Layer 5 of a small transformer language model trained on English Wikipedia (9 layers, counted from 0, width 128).
A neuron's activation on a vector x is GELU(weights . x), where the dot is the dot product.
The model reads these tokens: " station" " (" "1" "9" "1" "0" ")." "\n" "\n" "The" " area" " was" " added"

The vector x that enters this layer's MLP at each token. A number n stands for n times 0.11.
0 " station": -1 -2 -4 3 1 -5 -6 -1 14 1 -1 3 0 -5 6 -2 -2 2 1 0 -1 -3 2 0 2 3 1 0 4 95 4 -2 0 -5 -2 -4 -3 -2 3 -3 1 -5 -1 2 0 -1 1 -2 1 2 19 -4 -4 -1 -4 -4 -5 -4 0 -6 2 1 -2 0 -4 0 1 0 -1 5 -1 0 -4 -4 2 -1 2 2 -3 1 0 1 4 -5 2 -3 2 0 -19 -4 22 -1 0 -6 0 -8 -1 1 0 3 0 1 -6 -2 -1 -3 -2 -3 -10 -1 -6 -1 0 2 0 -1 -2 -13 1 2 1 0 -10 -17 -8 -5 0 -1
1 " (": -1 3 2 0 -3 1 -5 -4 -19 5 -10 -1 -5 -8 2 -4 -4 8 0 0 1 -9 -2 2 6 7 0 -1 3 87 14 3 1 -15 -2 -10 -8 -1 -3 -1 -2 -2 2 4 -8 0 1 1 0 1 4 4 -3 2 1 -6 -4 2 -10 -7 -2 9 5 -8 -4 0 0 0 -2 2 1 -5 -1 -1 1 -4 10 8 -1 -1 2 4 2 2 -11 3 -1 2 -4 9 1 3 -2 -6 -9 -3 4 0 1 2 -6 3 -4 6 0 -16 3 -2 -7 2 -2 -4 -11 5 2 -8 -2 -3 -3 2 -1 -1 -1 0 4 -13 0 0
2 "1": 0 7 2 8 1 -1 1 -14 -19 10 -7 -10 -1 -16 -2 -5 -8 8 -1 2 1 -2 0 2 -2 3 -7 -2 0 80 1 1 -2 -7 -11 0 -12 2 -10 -7 -5 1 4 2 -7 -7 1 2 2 4 1 5 -8 5 4 -3 0 1 -2 -33 -2 11 1 -12 2 -2 -5 0 1 3 -6 1 3 0 3 -1 5 8 -4 -1 -7 4 6 1 -5 -3 3 0 -9 6 -5 -2 0 -2 -2 -10 -3 0 -7 1 0 0 1 2 -4 -10 8 2 -5 4 1 -3 -10 5 8 -4 -2 -3 -1 5 4 4 2 6 7 -4 -3 3
3 "9": -2 4 1 8 -11 -5 1 -9 -13 8 0 -2 -2 -17 -3 -7 -7 12 2 0 5 -8 -9 4 -6 3 2 -3 -7 81 -2 7 2 -17 -10 -4 -7 2 -6 0 -5 1 2 0 -7 -6 4 1 1 2 2 1 -3 7 6 1 -1 4 -1 -28 -7 4 2 -6 2 0 -3 0 1 10 -1 2 0 3 1 -5 8 5 -11 -4 -9 9 11 5 -4 -2 3 -6 -8 0 -12 -3 -1 -4 -6 -10 -3 3 -3 0 7 4 -4 4 -6 -11 -1 4 -3 4 -4 -6 -7 2 1 -4 -2 6 1 3 5 2 4 11 7 -3 -2 -2
4 "1": -3 4 -2 7 -1 -6 -1 -17 -18 10 -2 -3 1 -11 -1 -4 -2 5 13 3 3 -2 -2 11 -3 2 0 -4 -4 81 -2 6 -6 -18 -4 -2 -7 3 -5 -3 -3 -3 3 1 -9 -11 -4 5 -3 1 1 9 -5 4 4 -7 5 0 -1 -26 -11 1 0 -6 7 -5 0 0 -2 9 -5 1 -1 0 -3 -10 6 4 -6 0 -9 10 9 2 0 2 -1 -2 -11 5 -17 -6 -5 -7 -2 -10 -4 -2 -3 4 4 -2 2 6 0 -8 -1 6 0 2 -2 3 -1 -2 4 -8 -2 1 -2 3 6 4 2 0 7 -6 -2 2
5 "0": -3 5 -5 5 2 -7 -3 -7 -15 11 0 -6 3 -12 -1 -5 -3 7 14 0 3 -5 -5 10 -6 2 3 -6 -3 80 -5 8 -6 -28 -2 -4 -5 3 -4 0 -3 -3 1 0 -7 -13 -7 10 -5 -1 -3 5 0 0 1 -8 9 3 -5 -25 -12 1 0 1 4 -1 0 0 -3 14 -2 -3 -3 7 -2 -7 6 0 -8 -4 -7 8 11 1 1 0 -1 -2 -12 -3 -19 -2 -7 -12 -2 -9 4 -1 -3 3 4 2 1 2 2 -3 -6 4 3 -3 2 3 -2 -3 6 -10 -2 5 5 3 6 7 1 4 6 -5 -1 -3
6 ").": 2 2 -6 1 -8 1 0 -8 -8 4 -3 5 1 -15 0 1 0 -5 8 -2 3 -9 0 -4 1 9 2 -5 1 87 -4 9 5 -15 2 -9 3 0 -2 0 -4 -2 -1 -4 -2 -9 -1 10 6 10 7 6 -5 -5 2 2 0 1 -1 -3 -9 3 0 -4 -1 -1 1 0 1 -1 0 0 -1 3 3 2 5 1 5 -7 0 6 0 -11 -8 -13 -5 -4 -17 2 -6 1 2 -10 -3 -1 2 4 1 -2 -3 -3 0 -7 2 -6 4 -10 -4 7 -2 1 -4 -3 -2 -2 -2 -11 -7 12 -3 -3 1 -7 6 -12 8 -4
7 "\n": -5 0 -7 4 3 3 -2 2 1 0 -4 -2 2 -12 -1 1 2 1 1 -1 1 1 -1 -2 -4 10 5 -1 7 90 11 1 0 -4 3 -1 0 0 -2 0 -7 -1 -3 -2 4 -1 -2 1 5 2 0 3 1 2 6 0 -3 -1 -1 -20 -7 -5 2 -6 1 0 0 0 7 -3 1 0 1 -3 -1 5 7 3 2 -1 -6 2 -3 3 -5 -11 -2 -1 -6 4 -1 -4 -1 -7 0 1 6 2 1 -5 -19 0 0 -7 1 -16 -11 -8 -4 -1 3 1 -1 -5 -4 -9 -1 -6 -5 -4 -2 -2 2 -9 9 -17 1 -2
8 "\n": -7 0 -10 4 1 1 -4 -4 6 1 -5 -2 1 -12 1 3 -1 3 2 -1 0 -1 2 -3 -4 10 3 -2 7 90 11 -1 2 4 2 -5 -2 -1 -4 0 -3 -1 -3 -1 6 -2 0 1 2 -1 3 4 1 2 4 4 1 1 -1 -17 -8 -4 1 -7 3 -2 1 0 6 -5 1 1 1 0 -3 3 8 2 0 0 -7 2 -4 4 -4 -10 0 -1 -5 1 0 -3 -2 -6 1 4 2 0 1 -3 -21 2 -2 -7 2 -17 -7 -7 -9 -2 1 1 0 0 1 -10 -1 -2 -7 -7 -1 -2 7 -10 7 -17 1 1
9 "The": -3 0 -9 -1 -8 -3 -8 -8 8 4 -8 -2 -3 -12 7 4 5 4 -7 1 -3 0 1 -1 -4 5 2 0 3 88 8 4 5 -2 1 -5 5 -1 -2 -4 0 6 -5 0 10 -2 1 7 -5 6 0 3 -6 -2 4 2 -3 -1 -3 -34 -9 4 -11 -6 -1 1 3 0 5 1 1 6 2 0 -3 -3 1 4 -2 -1 -6 10 -6 -6 -7 -6 0 1 -19 -5 3 0 5 -2 4 -6 9 0 9 1 -2 4 0 -3 6 -11 0 -2 -9 -4 1 4 -3 3 -4 -9 -2 4 -12 7 -4 -1 12 4 5 -4 1 2
10 " area": -12 -3 -6 1 4 -3 -3 -14 -2 5 -7 2 3 -6 6 -2 3 14 -4 -4 0 -3 4 1 4 4 6 -1 10 82 6 2 -2 6 -5 -5 1 0 -6 4 -4 -3 2 2 10 -8 -1 -3 3 2 -1 5 -1 0 2 8 -3 -2 -6 -6 2 3 0 -12 -8 -3 0 0 9 5 -1 -2 7 6 3 2 2 1 -4 2 0 8 1 -12 -8 -8 3 6 -34 4 4 -2 1 -7 -1 -3 13 2 1 -1 -6 -9 -7 -10 -2 -8 -10 -6 -14 -5 -1 7 1 7 7 -11 -1 -5 -17 2 2 0 2 16 -3 -2 0 -4
11 " was": -10 -3 -1 1 -1 -4 -7 -14 -1 11 -4 4 5 -6 -4 0 6 -4 -2 -3 -3 -13 -2 1 -1 2 0 -2 -3 82 16 5 5 1 -2 -12 -8 -2 -20 -2 -11 7 4 9 -2 -3 -2 -6 -2 15 -13 12 -1 1 9 -3 0 2 -1 -1 1 -4 -7 -2 2 1 3 0 4 4 0 0 1 3 5 -13 11 8 7 10 -7 13 -5 -6 -8 -7 -1 3 -25 6 7 -1 -3 -5 -4 0 -2 2 0 1 -11 5 -5 -4 8 -12 2 -9 -9 0 -8 1 -1 2 10 -10 -1 -14 -2 -3 2 1 0 1 6 1 1 -5
12 " added": 4 -4 0 1 -1 -9 -2 -8 -3 12 2 0 0 -16 2 2 -3 8 -1 -1 0 1 3 -4 -7 3 -1 1 1 73 18 8 3 -19 -3 2 5 1 -5 -15 -3 5 4 -2 -4 -2 -6 -1 -3 -2 -2 -2 -2 -3 13 -1 3 9 -5 -12 -4 11 -1 -8 0 -2 -8 0 2 9 2 -9 2 -7 -10 -9 6 0 1 4 6 16 -4 -5 -10 6 1 -5 -40 9 10 6 4 -8 2 -3 -3 -4 0 2 -10 0 9 4 1 -13 1 -6 9 4 -9 -3 0 -4 2 -5 -1 -15 -4 2 -2 4 2 -8 4 8 1 3

Each question shows the input weights of one neuron of the MLP. A number n stands for n times 0.0091.

n450: 5 8 6 -47 -11 -9 -14 -23 2 22 1 -13 7 -12 -27 13 -18 17 4 2 -9 -3 29 -16 0 8 13 -11 8 -2 -8 -5 -1 9 -5 7 5 -7 -2 2 -18 9 -14 -4 21 14 -18 25 39 15 0 3 3 -10 -30 -12 -31 -40 27 -6 -22 -19 27 19 -2 -2 27 8 15 9 33 8 -6 -28 -5 -3 -10 -6 -3 -8 13 -17 30 -27 -35 -15 -19 -9 -13 -6 13 -13 5 6 37 0 26 -14 -8 -4 -7 -9 -17 -9 -1 51 22 19 9 22 -17 -13 -25 -2 26 10 -36 18 33 -25 -15 0 -2 -4 -3 26 -10 -1
Its two highest activations, in order, are on tokens 0 " station", 6 ")."

n128: -22 -20 -27 -17 9 -21 23 49 -8 -1 12 0 -26 -7 -6 3 11 -36 6 12 -13 21 -6 -9 1 -5 6 11 -28 -9 -10 10 8 4 -3 13 28 3 11 13 16 -2 -21 7 0 29 26 2 -3 -20 36 1 5 31 -12 -5 -9 -13 -22 1 2 -26 -6 0 -34 24 4 -23 13 -21 -13 -1 27 -20 -12 -6 1 18 10 21 -4 -2 -23 -8 -23 -19 11 45 9 -6 19 3 -13 27 0 -2 -4 -20 3 19 6 12 -23 39 -25 -7 -16 -1 -1 -7 31 47 -26 12 -32 -19 27 23 -40 23 5 -4 -5 -15 39 -1 -10 -10
On which token does it fire most? 9 "The"

n364: -4 18 -24 -42 10 12 -5 -30 24 17 -1 1 5 -3 3 2 -10 -16 -1 48 -16 37 20 9 -21 -31 -18 10 4 -8 3 29 31 26 -11 25 13 5 15 4 48 10 -26 1 1 -4 15 3 18 2 31 -20 -24 10 17 3 -26 -23 -44 10 -12 -1 12 8 2 4 29 3 10 11 -4 21 19 6 -6 -9 4 17 -8 22 13 -13 -15 9 10 -1 -8 -17 -2 -16 -12 -6 1 -10 24 -21 -16 -24 -2 8 7 45 12 18 -38 4 1 -30 -24 4 -14 18 -23 -2 -6 3 -8 13 2 -1 -31 -24 39 -4 -14 3 -10 21
On which token does it fire most, and how strongly? 9 "The", at about 1.2

n383: -16 19 -5 1 -4 2 -15 -40 17 7 7 3 18 14 7 13 -20 4 40 7 -34 9 -5 -17 -1 -2 -32 21 -13 -11 7 7 -4 8 -43 -2 24 -16 8 -12 30 -5 -13 15 46 5 12 -18 -19 -3 19 -15 31 -5 -3 7 -11 3 -10 0 -26 11 -28 -6 -28 22 -46 4 1 -31 3 37 9 10 36 -18 -44 21 -11 13 -2 8 -21 7 7 -14 2 50 10 -2 15 48 11 -7 -12 18 -27 12 -5 -9 28 25 -6 22 26 -8 -1 1 -20 -25 0 16 -1 -13 10 -8 13 13 -12 13 7 0 -1 -17 -8 -10 19 6
Its two highest activations, in order, are on tokens 9 "The", 0 " station"

n437: -4 -13 -17 -7 8 -4 6 -13 32 6 1 24 3 31 -27 -40 3 -25 -39 9 15 14 29 -15 1 13 -11 2 6 -13 -4 14 31 9 38 2 12 -11 3 -8 2 5 -29 -31 27 29 -12 11 3 28 14 -3 2 13 -38 -12 10 -8 -14 -8 -8 -10 -1 2 6 -23 6 -11 2 8 -19 -12 13 -7 6 -16 22 14 -13 10 6 -30 -3 -33 20 -12 -31 12 29 -7 2 15 -44 -12 -3 46 4 -4 11 13 -14 19 -3 3 7 -15 4 -33 -25 3 -33 8 2 -8 26 -6 -13 -9 -2 5 -19 13 -2 -6 38 18 7 32
On which token does it fire most, and how strongly? 8 "\n", at about 0.19

n239: 7 1 14 -25 2 1 6 19 -5 -1 -24 -18 29 15 18 26 0 -7 -10 37 -35 -2 6 -17 -22 6 -18 53 -9 -11 34 -29 2 15 13 4 0 23 2 13 40 -5 22 -5 10 29 4 -7 19 -5 -16 -5 -8 -6 -3 1 -36 -19 13 1 -49 -26 38 9 23 -16 26 14 -26 -51 29 20 -6 7 6 14 -3 5 5 -25 8 -37 -15 5 -9 2 -51 1 15 -32 14 25 -13 -7 18 -1 13 4 -43 11 1 12 -16 -27 19 2 3 -25 -1 10 17 -13 -8 -30 -18 -23 27 19 20 -22 -9 -46 5 -6 -10 -25 10 19
Its two highest activations, in order, are on tokens 8 "\n", 7 "\n"

n258: -3 35 -9 9 -17 4 17 21 3 7 28 -28 -4 -28 -18 16 -38 1 11 19 -2 21 -20 -17 -7 -20 -36 -18 5 -10 13 7 11 15 -20 9 7 42 9 -25 -4 2 -38 7 6 34 1 23 -1 -1 15 -19 39 12 20 -22 -24 12 -33 -11 6 3 17 28 -6 34 -22 -3 35 -7 -18 2 11 24 -17 18 -22 -2 -5 -5 -14 8 -9 -3 -18 -29 -9 0 -8 -2 2 14 10 5 -11 -12 2 -19 -28 19 -11 -10 -16 12 -4 41 -4 27 49 13 -20 -13 6 -1 -18 15 3 1 43 -8 -5 19 -7 -17 15 42 -52 6
On which token does it fire most, and how strongly? 12 " added", at about 0.65

n137: 15 33 -7 17 -20 -14 14 -20 -4 -57 3 10 2 5 -4 -5 -1 2 27 -1 41 -6 -12 -28 -24 28 34 -5 -21 -13 -12 -9 -15 -1 -25 -27 -31 4 -1 -16 19 -19 -5 19 -1 -8 -41 1 15 4 11 -11 -19 20 -16 -15 -15 0 20 1 5 5 -22 7 21 1 -3 9 -15 20 -10 15 -4 19 1 -45 -1 -1 -1 -27 -13 -4 -17 -16 24 45 8 -25 32 20 15 -8 -13 -31 -41 20 1 18 -4 -10 5 -14 28 14 24 -8 21 30 29 7 12 14 10 -2 -3 25 -20 6 -7 17 13 13 9 -13 16 15 -10 -23
On which three tokens does it fire most, strongest first? 4 "1", 5 "0", 3 "9"

n561: 37 12 -15 -4 -3 19 10 -33 16 -23 -23 -25 -9 -4 20 9 -5 22 -27 25 -32 17 -7 7 0 -14 -34 -26 -4 -4 -23 -15 -33 26 -1 -8 -3 -1 6 17 4 15 -16 16 -5 4 23 -13 22 -1 -10 1 -27 32 21 -25 6 32 -31 -5 -18 -20 -3 11 4 -7 -14 -1 -3 -14 40 47 28 21 -21 1 -19 17 -4 10 -9 -14 -21 -15 18 -6 20 -11 15 20 19 -9 25 -8 -18 3 4 2 -31 -2 28 46 -25 -4 -6 -5 17 1 -13 8 -37 10 -1 15 6 22 31 31 2 5 -7 -32 23 4 55 19 17 3
On which three tokens does it fire most, strongest first? 9 "The", 2 "1", 3 "9"

n425: -1 54 -11 -9 4 -24 27 9 -14 8 9 -25 39 -4 2 14 -17 17 -19 9 -32 37 -10 3 -20 -22 25 -21 3 -5 -11 7 3 19 -23 32 13 2 -10 8 -15 -4 24 -3 -17 28 -5 -3 21 -23 -6 -21 1 -2 -11 12 -17 -38 3 9 4 -26 17 23 9 -12 6 -2 11 15 -22 -4 9 -3 5 35 -18 3 -9 -13 25 -3 27 -7 -34 -36 33 1 -12 -1 23 25 15 2 -5 4 2 -25 -56 -40 -13 -29 -35 -8 11 12 5 -34 2 5 8 -3 35 4 2 0 17 1 22 -10 32 41 -21 -15 11 50 6 -9
On which token does it fire most, and how strongly? 10 " area", at about 0.36

n707: -1 -32 -22 13 -13 -6 21 11 29 -11 -39 60 5 22 -3 4 -23 12 -12 -6 17 8 -14 -2 -5 12 -2 15 16 -10 -16 5 -1 23 -23 1 -1 6 20 2 -18 -16 4 15 -14 5 -33 7 24 -26 15 -19 24 27 33 -25 -6 17 -25 7 -41 -37 -18 -14 -4 -9 31 4 -9 -44 13 -20 34 5 39 -18 -2 -2 26 9 -19 -1 10 -2 -23 -37 -10 15 -3 31 -12 2 -28 -7 -28 16 14 16 -12 45 17 -8 16 21 18 -4 29 -37 -2 -10 -4 -3 -38 -11 10 2 17 7 -7 -22 -6 -13 -20 1 31 37 1 32
On which token does it fire most? 11 " was"

n499: 29 10 -36 10 -1 -9 14 -24 11 17 -4 11 15 -23 -5 29 -32 -2 22 13 -14 8 9 -32 25 -6 24 -18 -14 -14 -13 -9 2 13 -6 18 14 5 5 -29 11 28 -47 18 29 10 -13 14 14 2 6 -19 7 6 -17 -5 1 -10 21 -1 -29 -54 62 17 9 -29 1 -1 -9 -42 -6 26 -4 2 -19 -30 0 -2 -11 2 -3 12 -28 1 -26 -30 -35 -17 14 10 -12 -23 18 -30 2 3 0 -15 13 -16 0 34 -1 7 1 10 4 -18 44 -13 -2 5 2 -1 2 -6 15 26 -7 3 34 27 33 -22 35 13 -11 5
On which token does it fire most, and how strongly? 8 "\n", at about 0.56

n672: -6 -4 -7 4 1 -4 17 0 8 -2 10 4 3 -15 -39 -19 -16 -5 10 6 -4 26 -14 -10 6 -12 -1 -11 -37 -3 -22 7 6 21 -8 4 -2 28 -13 4 10 8 -33 -8 5 5 -17 12 12 9 11 3 -23 31 -10 -17 -27 0 -14 10 4 23 -8 20 29 2 3 -18 17 12 -27 11 -3 2 -10 -2 -5 15 -35 10 -3 -27 17 1 7 -27 17 4 -4 -25 5 -19 4 4 10 -10 -18 -18 -1 41 22 -10 -3 2 -4 -3 -5 26 -6 -16 -16 7 1 16 -19 9 5 16 25 12 5 -22 37 4 -5 -6 -54 45
On which token does it fire most, and how strongly? 3 "9", at about 1.1

n706: 12 -5 -5 -6 10 9 58 -25 6 16 -27 12 12 -18 -6 1 2 -8 -43 -18 3 13 -15 24 17 28 -15 -36 3 -1 -2 -1 20 -5 -15 16 -15 -9 11 -12 -2 12 -36 3 51 -3 -18 -3 -4 0 42 -23 -38 -1 -52 -7 -11 -6 -35 29 -25 11 39 13 5 -16 45 5 -2 4 -9 42 -20 6 -1 -17 6 -11 -17 -6 26 5 -27 -18 8 -25 -18 -39 11 7 15 -11 37 -10 10 12 0 -18 -8 -15 -14 23 -13 10 24 6 18 -10 -32 27 11 -20 6 -8 22 13 -6 -2 9 1 16 10 -7 -4 5 22 -29 -10
Its two highest activations, in order, are on tokens 0 " station", 6 ")."

n324: -19 39 -7 -20 -20 -29 12 9 -6 38 -36 5 22 14 10 14 13 -1 20 -5 -3 -3 8 -1 9 10 -16 8 -10 -8 38 -27 14 2 4 -6 -2 22 7 46 44 17 1 -13 24 -7 -29 1 14 -5 6 -12 -55 -19 -2 -21 -29 2 -32 20 -54 -13 36 6 11 2 13 5 2 11 27 27 22 24 5 -17 3 30 25 -12 3 -26 34 11 -1 -4 -16 -4 23 -13 15 -2 -33 -9 12 7 -16 16 -59 8 -1 -8 -23 2 -12 -9 -3 11 -4 8 -7 -11 -9 -41 -20 -23 2 10 23 -4 -12 -29 -3 -13 37 -26 -9 25
On which token does it fire most? 1 " ("